Layer 3 of a small transformer language model trained on English Wikipedia (12 layers, counted from 0, width 128). Numbers have three digits each and are written without spaces.
In attention head 0, each number of a token's query is one row of weights dot the token's vector x. The head spreads its attention over the tokens so far by the softmax of query dot key.

Query weights of the head. A number n stands for (n - 500) times 0.0013.
q0: 341381308702681486272519607502639881497761436446487602499392329563516239389713198405444485427532581575491487545400309369514357590517441693553334572710526398437705450674591450592375506253128686574505520490147195244497499430446497280420482401302649572613538495225438408735506551449724609418613671489495381527483620376476269662581484449664497524505574528507532506529518345799540524663657
q1: 780535564457838618524464618441569696577451778498502692580543561332411796632424475652414485404562345342610380727477426435350592465317472294371282440506243700479548823746322450741512618511398300482402301262675777460401459486677385519671331469456422504553384626312488542498653456471588368585390484504419487428224335469469540548407307379524437519445368324569414647498546423562496677460635
q2: 374399781464625508365564604480422556753487511503532678456622499465285502585364583907527439397493683377453512705339541753770512308413513682693377642406390551575495584664506560479489362660685616467497547683350381517578676523505274580615514476398454623619309663541434589293657631474563425425496382318344602566481128428373127403386614486671291717363493421624467468486412622417595704859384
q3: 663611389391353477448460704546476434688520614483449648512374414657628449483609432340525569561534304818468143614742539652342464638331390651624407498730221559591368390508563414419632611635478575642529430406179526558464474549534383386280373850407491336336489435301588515350666463401367376367433721430451480452581765544540530240737361408568375715464664631587575337280286445453519525336518
q4: 347502468697727359598568432711535621244524397595533295568359454359803401412540337387269816802458373314596400419173477446423510206722497453617589482652593614450557478629427425432363402611424734558490617483499316637604551532464705531409656633540738307216566698546135528461459792549597640472462252693723243640634969426580487536557436571453709510707728578495494534227763562497496406603350
q5: 636563605470525385478717131434607550461345264570408522338335576568322756558434449568540462474441524699679469493459644638609663525418462561636642467649480531258523325709536644324646556773556581424425481776389680539444375504624171389534507610546428345439425449529601548431653427423502359611535448416474661507447359466627528570513456381726476368502180480703322605522370419485401678456599
q6: 390669479432465404577217434696463707573586634439507492501372368537425408587533403391447476458459533421330389529524496751469523553756549431486307713527479443547409529577569505274403246399322477420546310561673401617491537505541469412594318457557408690197457564426540511710577557570505530487352621512637481492381716514484375618416463373519484563362404310502323668455585456665548618351563
q7: 407532396435526747454510478528540564417296439489306439364468671507334348564450457623377485654423533470551557373497368703501464263448418673529425693419386264483635350542417619858499572384578310447473424620530487386505519294465485370683611589563502411429258431569587574544505681528706451590554529492595351567735355328440500364463519514394464403536455520482377526452732572377532513647645
q8: 465599529503519514487501533499420429448459730529592493460220575521545495422486632505453574555458523400514490519672479596506396384404492591419643494575504453494391442482439423577434501505457409589594496297479502566447570508586422424449386644469409410438637542544554599554418529511539436536362639460606462554368661402346499377489505445637472466525502637585493479353485390458741471455460
q9: 359549736398455407420492670644465707448573381389659478524386523461407361479493422463701600500587474567537546614583372479429462538420482603581399590452500609580545408537528535487597428484424497506553446512527349400427494443623422479505312399532632396597565378566519557642482511502461680553355608430583524515454548467573548545564485458601438618726552397576632466361417393477403438591564
q10: 662610618603630560564620467443450707422509322755520405239530496576466464353324359495701595559447451493612510441462375752515532497393500509585435278456444624382659731552447652614566508494403530596440470626552450532742397306380535417418549506548543468745651447591684439506477667413555532376511481507408436632619515573507478452580455569629478342515415463561372616616397571374505600389349
q11: 419428577534483339447523670628473442447457507442515390516444415526335368603557568436305614573560604494404472549663549565468493569481449683547514520530535484563602515591565521449577537360389499624414490344496477515483648385420468358345497545468431472475517562450519359640438524595424590451410495521551564501448566503578536463468467517530553486549537576471419508504499397582482385480513
q12: 407478588513564480569471579615464502455551484540534487512415423448460343471438542374404593524506520462399486534487506456419470502635533624451345456528491539427558497562511442373518413463454536484518398374519547553520576529553568535556534561443448549504679572511433372537399519516472534536336598499523569437432720530527496529480491398519575416437488682534563533545487593563605404384390
q13: 392695643657558425641488501531513584374444470651530558401467420388647528510550462357517510393483437548463497431533381598625536381561451355319527524445494597544562451596431650544655533422486542375498456404457570476550411573383691502408439372603477343435511608575456539574437624584508650572391616534476549471370622476460489533476584496488529501483505495510323442479476598493401508516377
q14: 442440492492466569442335548645346551429486563541552562584421597449453489548523443357482468602490423459416413517543495411474534459628481447476517500572577480466539406562543504352468553523556600538369543332503507501477551454460570409451481548539571484363556529543457438575508465535391538488408631460658593396449421503463438527453451430456524492473541517528557448423606496627483475389514
q15: 422404516567403459508413661444451351307432409535543428437519480459447371490578581223698626493561559547563575495606629590396538542393517562429496437527600580414642437407488546599506460341539476610433443466470413547435494554538533493477458512604479530407548526607562501402459463507496472605475581387406359486516302574604421441442534548558503554508573467382487442474421467560477515493385
q16: 418548439370533555499429517520476500458472662554577499554427485500475419512434488376455526531447493503546492400516553425368611456527493416485539558549532528413405433497476516479509452548408661514523521429502525474533373494459476489439564522434504455269586549367521536564500572612456598459472567518615538393444631412541455554494481414398437594571572496565543521481454493605488497474513
q17: 501473496462430618390499481480390490493440377599454529524482548566387516375467518512440594620573475430530484484478582493480446547476465552576614393556448506423459532563526613570499474480586497626553543551473475558623435404430601477622497559534399541474535492521548493538540501400426576488510568585583475547411407529546579495496445485734567586468438557594446603473496542658536440520543
q18: 687453536379467528544599480288522476480566475508436513524638615538609518496434459557613485360400471566557523409466540506543439418434611610553489428486516493622628465569464490525554420600533477322530526522528485539532462509525446576602524441570575424570441379535659649411470372478536362467623389483392416560629462568510440538497463530496462481465551455514519549560410604426489467605569
q19: 331400494459547460493398509513553632452537625543450391512471480624622466449475427531495454610554469444538506464600462453377515430590471510490459413684561436490432498484507515429408522442428544545545477585454430509540443574526517557327515387529486559466529488504398509573543534522503549595380535372544535507558485503442445465429415478592388489396590512469445435395431572540497462383473
q20: 810571442751541389549528475576562647707550424609570541754561568702531446513463386539328435513464527636586535593566568322559395652592503514371530518543465445418555491484573524588399681414577415332581510495547600550473473582435475432428429603421644488313466590275460504494433519532558453561603483382519291427563453614520573392364498602380576492478479570435538553497517424516511403589595
q21: 500525440446433520475443440593407362493582372572565510554407626602414478564408294545366384427483426505443541565543493388428506585566516524528510537535352517375422440451498516487400471566550542486554566375388269503495484476448524511531575492459411404528450570455490447596450409572456441416569489476548569594538582510494533501447488435483495695479428450538571563567628471457529423592481
q22: 713346451686466479597618433442484462577596442427553455598685432442562560444566454473585476569197586470477354586463586368399530317518577449488591495437498570442407642511367577617379410611452520513399385492535560523569489392439508665440608455498494400572537572469557633429509638466562607544591271532455494333589565555523481560454532423436642492443665539457437420468338516416483485546460
q23: 473547455486561555561504517509494509529621587365470382597507473486566552540508433401480549488467545507521446465468597423557536492522543457432417482471480434434396439501512478537405478460409657539552459498407505491561430521521537571559426516459504503424504539426462531414530548490617567551485449540518460433426632511473348564577507528508389450575606560568508399439517483405581494462503
q24: 358519380430479584553444525424520531432475554622580420465303495415425447406507514549505419498476416437504605460452390517550488420569537465617486453457368475406440554453513469440291424448507396453552463475544536627508644509475495582541541360521532615575570470641532775640554545619551431400389480470504392648520556600487528534422398481513642450463621519469482477581437535525531379528424
q25: 326567496549550405520487586604524474525438543467630507574412421367399402652489472322446365539515434451470439534458384411470474398524498446648435476579458369512517504590580536382518462494401601583626471447487330560357511487480565567326527504529475512370485694605411560724518391486443434500341559578540441510461648531440492497502393559709572581411523533449478490540565694665443495472495
q26: 463541497462531515531510500514480401408514453559449590469424524458425414443505514499541525341557408521546530524573421524480479522572437511571469459490451579656535519540409588483539467527506373460471412527491349485475410485548549445354521433607519438458557546482523565497623394554489443335486498324493414528574366519459536498550491443522490430561492410440526556563582499438470556491518
q27: 539561459579524403445465480590523422433568497498550450578508389480468549567535467473413495596519481542473422443470420508470361499431455538384491476406362433606441495495526586324543568477479356506564452610492477520503604430537497475492445638515376542527606561505316522460507424448522365327354548585652413585461455541489539382543384600490661441532509526511462560470586480571618442345574
q28: 587470544483494454446525487441584576463423471505512566315591405427470628459463626579535510504703472485520511438484495535552532567445434530554508620535503426468658518495514524507503637585694525486500416603529608559463380386427474531486435436453467447559447526584439361573491490479448475540590530563568497384505420543411471435563512602557470488531460561468512555588550594560420483488507
q29: 490434519449434411491446553542439390473545512501542453571568417421778394536439530557549449523436519507469577535518392503628405435452529520496592414449406486492434382536469594619531344489518456421491469477537472500551485527548475473574411471525436335501524519468409619504476457395485430464444494433536405514427588492454480582423452584530589551586450397528538526534557548415558422425486
q30: 552423557631521565595414446561465458560402426554485518356514661425592454632398396513528459462356443694493593544648428546515472432553588451462563477533467531584592557527540466454407402476420577457514631288481463565598602379493455465684457465507470492496560494521593561427521448627494484477528449385425600432568439495534496510520565549451477499434446499454499436447488473489530542478430
q31: 602280487367497487879654619404416509439659471543366380461189529471483447412377548572646525437546611389434512361601432503771651434425508503371420427415345430636334422494386483527415463574522591593508533381454476555690632440575525514548390435379331702433652479353435415513553688493294221443329483459440607379586581541413542592365441444596453653350158470361588438623460635462418594385524

Each question shows a short text with each token's key, already scaled and adjusted for position as the last token sees it. A number n stands for (n - 500) times 0.0035.

Then comes the last token's vector x. A number n stands for (n - 500) times 0.0072.

0 "9": 500502500501500503508494502497507538565530480433496581570667539370517585680500574515350533665496
1 "2": 503501500503500499513495496500504529541525436437498589608657536372510588644467614519352553628499
2 ",": 501493500497500504489504486491501501500496475556508561460646522411521717438537473436378607505505
3 " V": 498502500503501494500505572488502529608473555484506507381574497553472680501518529527597676466507
4 "ir": 499501501500501497493502495480508602551435540508516564431650525513499708590455546532569598459505
5 "g": 501500500502501496513503535498504567581463522455518470535678526547527657533512584609690623591499
6 "in": 500501500506499501512501507496504588552470614458527456461654535473497703635450563525623539563502
7 "\n": 505502500503500501494500464516499565422404660508508713482699519424492565491496492595355549459501
x: 278599686453443539634572557468495546638519603724528591505403482565316468420654527578571659401563421458438582495547396693579505671450403534450690516476572688501592345492528649553485593393625403583515426279566510378481328653417506302500649498484539595378501548495573447724529634403405605417488428421334610527404519500417541416395445482437360745233519586498600588514644553506467433413482
Which two tokens does the last token look at most, in order? 3 " V", 4 "ir"

0 "ional": 499501500500500498495500519489505521553503541484508497433533508566526536486519413466560528496500
1 " dis": 501497500498500502492503516491501508511498507499489526426538500518496527443485438514524570433500
2 "c": 499500500498500496499499515499505538530488538475495567481590518511512589515509552535535604482500
3 "s": 499500500498500500501498498493505557548465536463506510457601514483494607471464540511514585468502
4 "==\n": 498501500501500502492501476506500495474519603503491649431570495468519444498522411494439495512499
5 "-": 500501500500500500492500502500501537499526538479499641371564499512516413473495460407451447383499
6 " \"": 502501500499500499489502523494499523512496501518509544435570504498480447446537411462548542461498
7 "B": 499499500497501501490502524495500547561502522515505511429583499541496583483503502506552578470502
x: 388462485484588494664358485642550531529471795594435507407398487427494559459462570385597526368438604513591307554486534448348578544579506378622598511655498512479422433681410412260618502584520582535501421442491552655480571697471489484198438695516431549423531418429420477725584601472399601551299628394594404560514867403487549465372435426560542347509550440531445295503525502441561604393561
Which token does the last token look at most? 7 "B"

0 "hn": 500501500496499496502500491500508548503460551491500509495585518538522548527527533528620565513499
1 " H": 501498500499500496497504528490502528526464524512509507406587506521504622482493513525514576458504
2 "i": 500500500498500503508497527491504541522513522469529525476554508511492575626494527554657581503502
3 "att": 499500500499500500503502494496506551515468581489480506477578512524509570562474553555617582493504
4 ")": 495500500500500500501498505494500498495503535492500601494611511454483579513501476502455589498500
5 " /": 501498500501499503492503500488499531514494538533514497471577508514508539494566517545583583501500
6 " \"": 502501500501500500489503520494499533505484494529516534451594513487479480446544416483571548460499
7 "M": 500500500500501501498503532496501537533482533504497496435584501517496660516481519515490596473503
x: 445647520534430344569279454644533637468428628455426618387290515522491501584476680360505423401408505465587535543332331476330466624622480370460466535479507561391546565484520475294637580447505562362540373481584486563325507625487517327492391585456486474378552540463597491609554672538400635625302614467446395485510916385480491582508364409665499365488456479489381331417509401620480531493635
Which token does the last token look at most? 7 "M"

0 " /": 496499500497500502504506475488503555509486558560516479521604518512513594519572573595603596498502
1 " \"": 502497500497500500491514514480503549490465485566526549421656519461472504425548400492612583420499
2 "N": 498500500497501502492509520490501542532454589513541491396626501497495672419482540545559629454505
3 "e": 500498500498500501508497519498509584504464485440502468541656539531501682584490567504611593528508
4 "ed": 500500501500500497500495505487507599537449557421486532463679537530487636389471467537583551467504
5 "l": 499502500503501497505501532492505580528437557468507440521633529539493742555479559553616606528502
6 "ess": 501500501509499501511503512477502532537465501465519500420577530509529710500490458567641571476503
7 " to": 502501500505498498480492516496500538482510516579491522403609509495426631460555430518495566423501
x: 352584476578418448486387460486335589517512529458261400334488480481440498468502462534405658400577510559460549452435326421667572554679400443521559355464421452501574441458504488272423239380484588609518624573453433601394493529484469417767442691343598538296555457560509281553426505545642478372477452530496666550478360400650433584481506489424338447540388563691516441783636543561511471560565
Which token does the last token look at most? 4 "ed"

0 "-": 501499500496500500483514485485506536490484475531486657402649512446521564531503510501488569378503
1 " \"": 502496500498500499486511517477502534500462470538509560419644511457493505444522413488580609441498
2 "F": 498498500500500492489509535480502529552462544522503558408634487488480636411519404529544687468501
3 "inal": 499498500497500498482500519479504510517502564476515563367577507608515586396479301438669549480499
4 " E": 500501500501501497487506536493502526524438512522508539426663492515500686465482480524499639483511
5 "x": 501501501504500499499500498484502516556481505447503573395564511456549693522500608590507629611507
6 "am": 500502500503501500516502507483502556563471534455484467537659518516525677586476606632532622496504
7 "\"": 504498500506500499489498525497501512430460580442510546440570498492470477505463269499713676499495
x: 480602535327563638368422516542305413588527512577435555401327416414483323663652666399477525463482480514470425626480463477507506503504549375462434539526697408616440523540534501357635397716553458580268377407560507449469475591568478474544564444445492555382331517421442470505423406595431558463453278454548682460599519417507515368458634371570420614523498400560806440142501584512400428427621
Which two tokens does the last token look at most, in order? 2 "F", 3 "inal"

0 " (": 502500500496501503493510476500501513505465496571522520429579503476508559472529511497463560477502
1 "S": 499499500497500497494507502495504548529466513508513542462608514480494611484503555564546610440505
2 "il": 500499500496500500500500508493507560533474526488536488480598529524490649522482523518613586525500
3 "ver": 499499500497500500498504502475503508547518467507520557451572508484520642479507502535603580503504
4 "ton": 499500500499500503504501500497505542530476546481511491469553516555518640608481508565650537568503
5 "e": 499501500502500501508499509501504561509480514455502491513614527517499627558498560502557564523506
6 " O": 502501500499501501491504536494501535569476515517509477485590492528485615463521496518576587460506
7 "R": 498499500504500500490499515497501555536466524460499550484600516513509627469554546531525643486504
x: 295459478484386369480461459394542553321521690513613516612511551263476655499596448264533431672575419559745456498433498578368486492551532616469495479428623481313559491462538463334527576366414424445434609399559548503450633607567542707408400770588625509370419335432519378691455503514610589578403552442536453550490672418636540576451561347629686408374710488470593374479528465494469488340516
Which two tokens does the last token look at most, in order? 0 " (", 6 " O"

0 "t": 500500500500500497508495520487509549538490553476488487501579506530505574504467538517585527476502
1 "le": 500500500499500500503500516499508558533476540486505506510588519520481606469475545474543554529501
2 "ment": 499502500499500495497499511487504517542513513482498556463557510561500544440506407483594555458497
3 " from": 498499500499500502487500497493503532483495526528497550433577507488488563513517492513477565425501
4 " South": 500501500499500501496503538496500522548493510516520473458490495553518548543512440504617535498499
5 " Br": 502501500500500499494503522497502539556488552491503471437531508551502578542474497505562584489500
6 "is": 500500500503499502504500507490502551501507548471512545459574515517500599545450553521584555473502
7 "b": 497500500501501500498501511495501552549482538487495493500588512523518591523474584528565549486500
x: 492450427565512497541360446472551591521572633493476541688395424671734535224542240408481493461461663555675318546414733320387501583461492546614445391623528453470470401486495554337481502544466652477495572507453338661560513559514553482433585827496562483273412409439292456613502669426335556524502642468638459571552614430694426520511490436421493583534678538600485505379498681541631564364416
Which two tokens does the last token look at most, in order? 3 " from", 2 "ment"

0 "P": 501499500499499498504501501487503509540497489483499536510541507488480609506523502534517616479501
1 "ol": 502500500499500498503497498494508560524477576479508476489575513516490575540478536550558549519500
2 "ish": 501500500498500500507496497496505544516488557481500478475554514552494583584511521530558514535504
3 ":": 500499500498500501503501494497503541485489516522520541499599519510504601529503519511459575487503
4 " Un": 501501500501500497491503524488502528552485501529491468461554505510480537491510425485534582507500
5 "i": 499500500501500502508500528499501535518519512482528521477542506500491561616494514542624565488502
6 "w": 501501500502500500502504510492502530547500483507509502453562511492495620528463566525528508531500
7 "ers": 500500500502500500498501497489500549553488540480514515426590515524496599496480479501564538473503
x: 160579268590584510360437675638434531560590507535511484640452547367494486606442343407412550551491551371267431507416397465357389350556545553529385684494639465515569500496468533604404240350407428466382438373594505469531545375556619459334530517546440638517421449624451573787416700583628542545528668416583335544544559438653588434485550435468582388488611415534432610557603435601614485421560
Which token does the last token look at most, and with what share of its attention? 2 "ish", with about 20%

0 " Col": 501499500499500500497505514495501513553473566507504476457534494567509576509487460544588608492504
1 "le": 500500500498500501501501510500507551527462533488507490496586516514492614462474544486523556533503
2 "g": 500500500499500497508498515498505541539479530474510479520598515516512576515507535550600540550501
3 "ium": 501500500497500499503497512504502520517510557481514538478547515533523577559515457556616545510501
4 " C": 499501500501500500494503534499500511530476515516513507430565510521490620492512492527488547479503
5 "iv": 500500500501500499502499528487503532552508543468504535467573511544511590520474524509557599469502
6 "it": 501500500503500499503502523490503551548504547477494531459587510515493585507474495524540570502502
7 "as": 500500500502500500507500508493501543534505572469497511444538517472496592588448521529574560509501
x: 401564481544424569528554599681568639514648486422529382481423607517480275687543175355456542563402363486498410561473420390446511389680550651506253493522565434545588461599476486551696453390390670617477503691557386408633391575558684454298539511522481502213451581475560454649363625572639635581527556466594442462522553565544465471439573376506691476408571542421422592432541434537636471559580
Which token does the last token look at most, and with what share of its attention? 4 " C", with about 20%

0 "ell": 501501500499500498505497510492508549522472551482506480511563510559499591553465530539634545480500
1 " B": 500499500501500497495505514491503526537476519515504523410582505513501615474502491506503557466503
2 "ot": 499500500497500506502501491491505539519497514485516542434556511508499592507494556506586560493501
3 "t": 499500500499500498509499517492505545534480542474485492479580502525516585494480535542582542492503
4 "om": 498500500500500502507499502496503539520482540477496497498610510538515593467493519571520558503501
5 " P": 501502500501500499494503521492500506537477508513511498432545505494492620469510509507512574469504
6 "ant": 500500500504500499503498505490503552511486556485494478498569517519496609510503480520585568479500
7 "s": 500500500502500500505501502494501556558470538465505500467585511508501616491462560526523568476502
x: 324666336786509588192477553525454650733521527478540494682504548563393340577528281461397460362375540408499334492569575405318460490575583499375297629586590542599545458448556532731490425337446520476604449501532371563403499596486656506557591540553542584410401508595390599698344570581581552554511731487685438382480582524480451503424554464400557456675662542449488554431599494552555437396470
Which token does the last token look at most, and with what share of its attention? 1 " B", with about 30%

0 " the": 502501500496501506489506508487499505461511501538511534400547493486517560459545448479459537466502
1 " n": 501499500500500499494507540485499500538478576508514462428568499530472593418483453470582557469503
2 "ame": 501499500495500504498500516488503513478484563465493560506585513561523540439523426502528609462505
3 " Col": 499501500499500498495504527495502530580483579505502477435531493591504577549482450574629630506504
4 "le": 500500500500500500500502511504506570531455542484509503492608521524488638450464557477522572551503
5 "g": 500500500502501497510502519502503554545472534468515482522624517525517593509505548558624560560500
6 "ium": 499500500505500500506498512508500523515511568477516563470556516545533590569520448566640562509500
7 " C": 501499500499500501493502546511500518553477521513514516438573512549481642507509499539495560474503
x: 324491526711452476454337459666445463473523570488344481472511264446408495533516513377310569473433464418484477486436601732396553408495496353451406425481378502526542524618491425205649481513544508600480517466385652453438529531407558522441547640583554513438674550421625489566543488499419425364197734524479547448685849538564565543481428494425502494391443534561358460542562600485382451349407
Which two tokens does the last token look at most, in order? 3 " Col", 7 " C"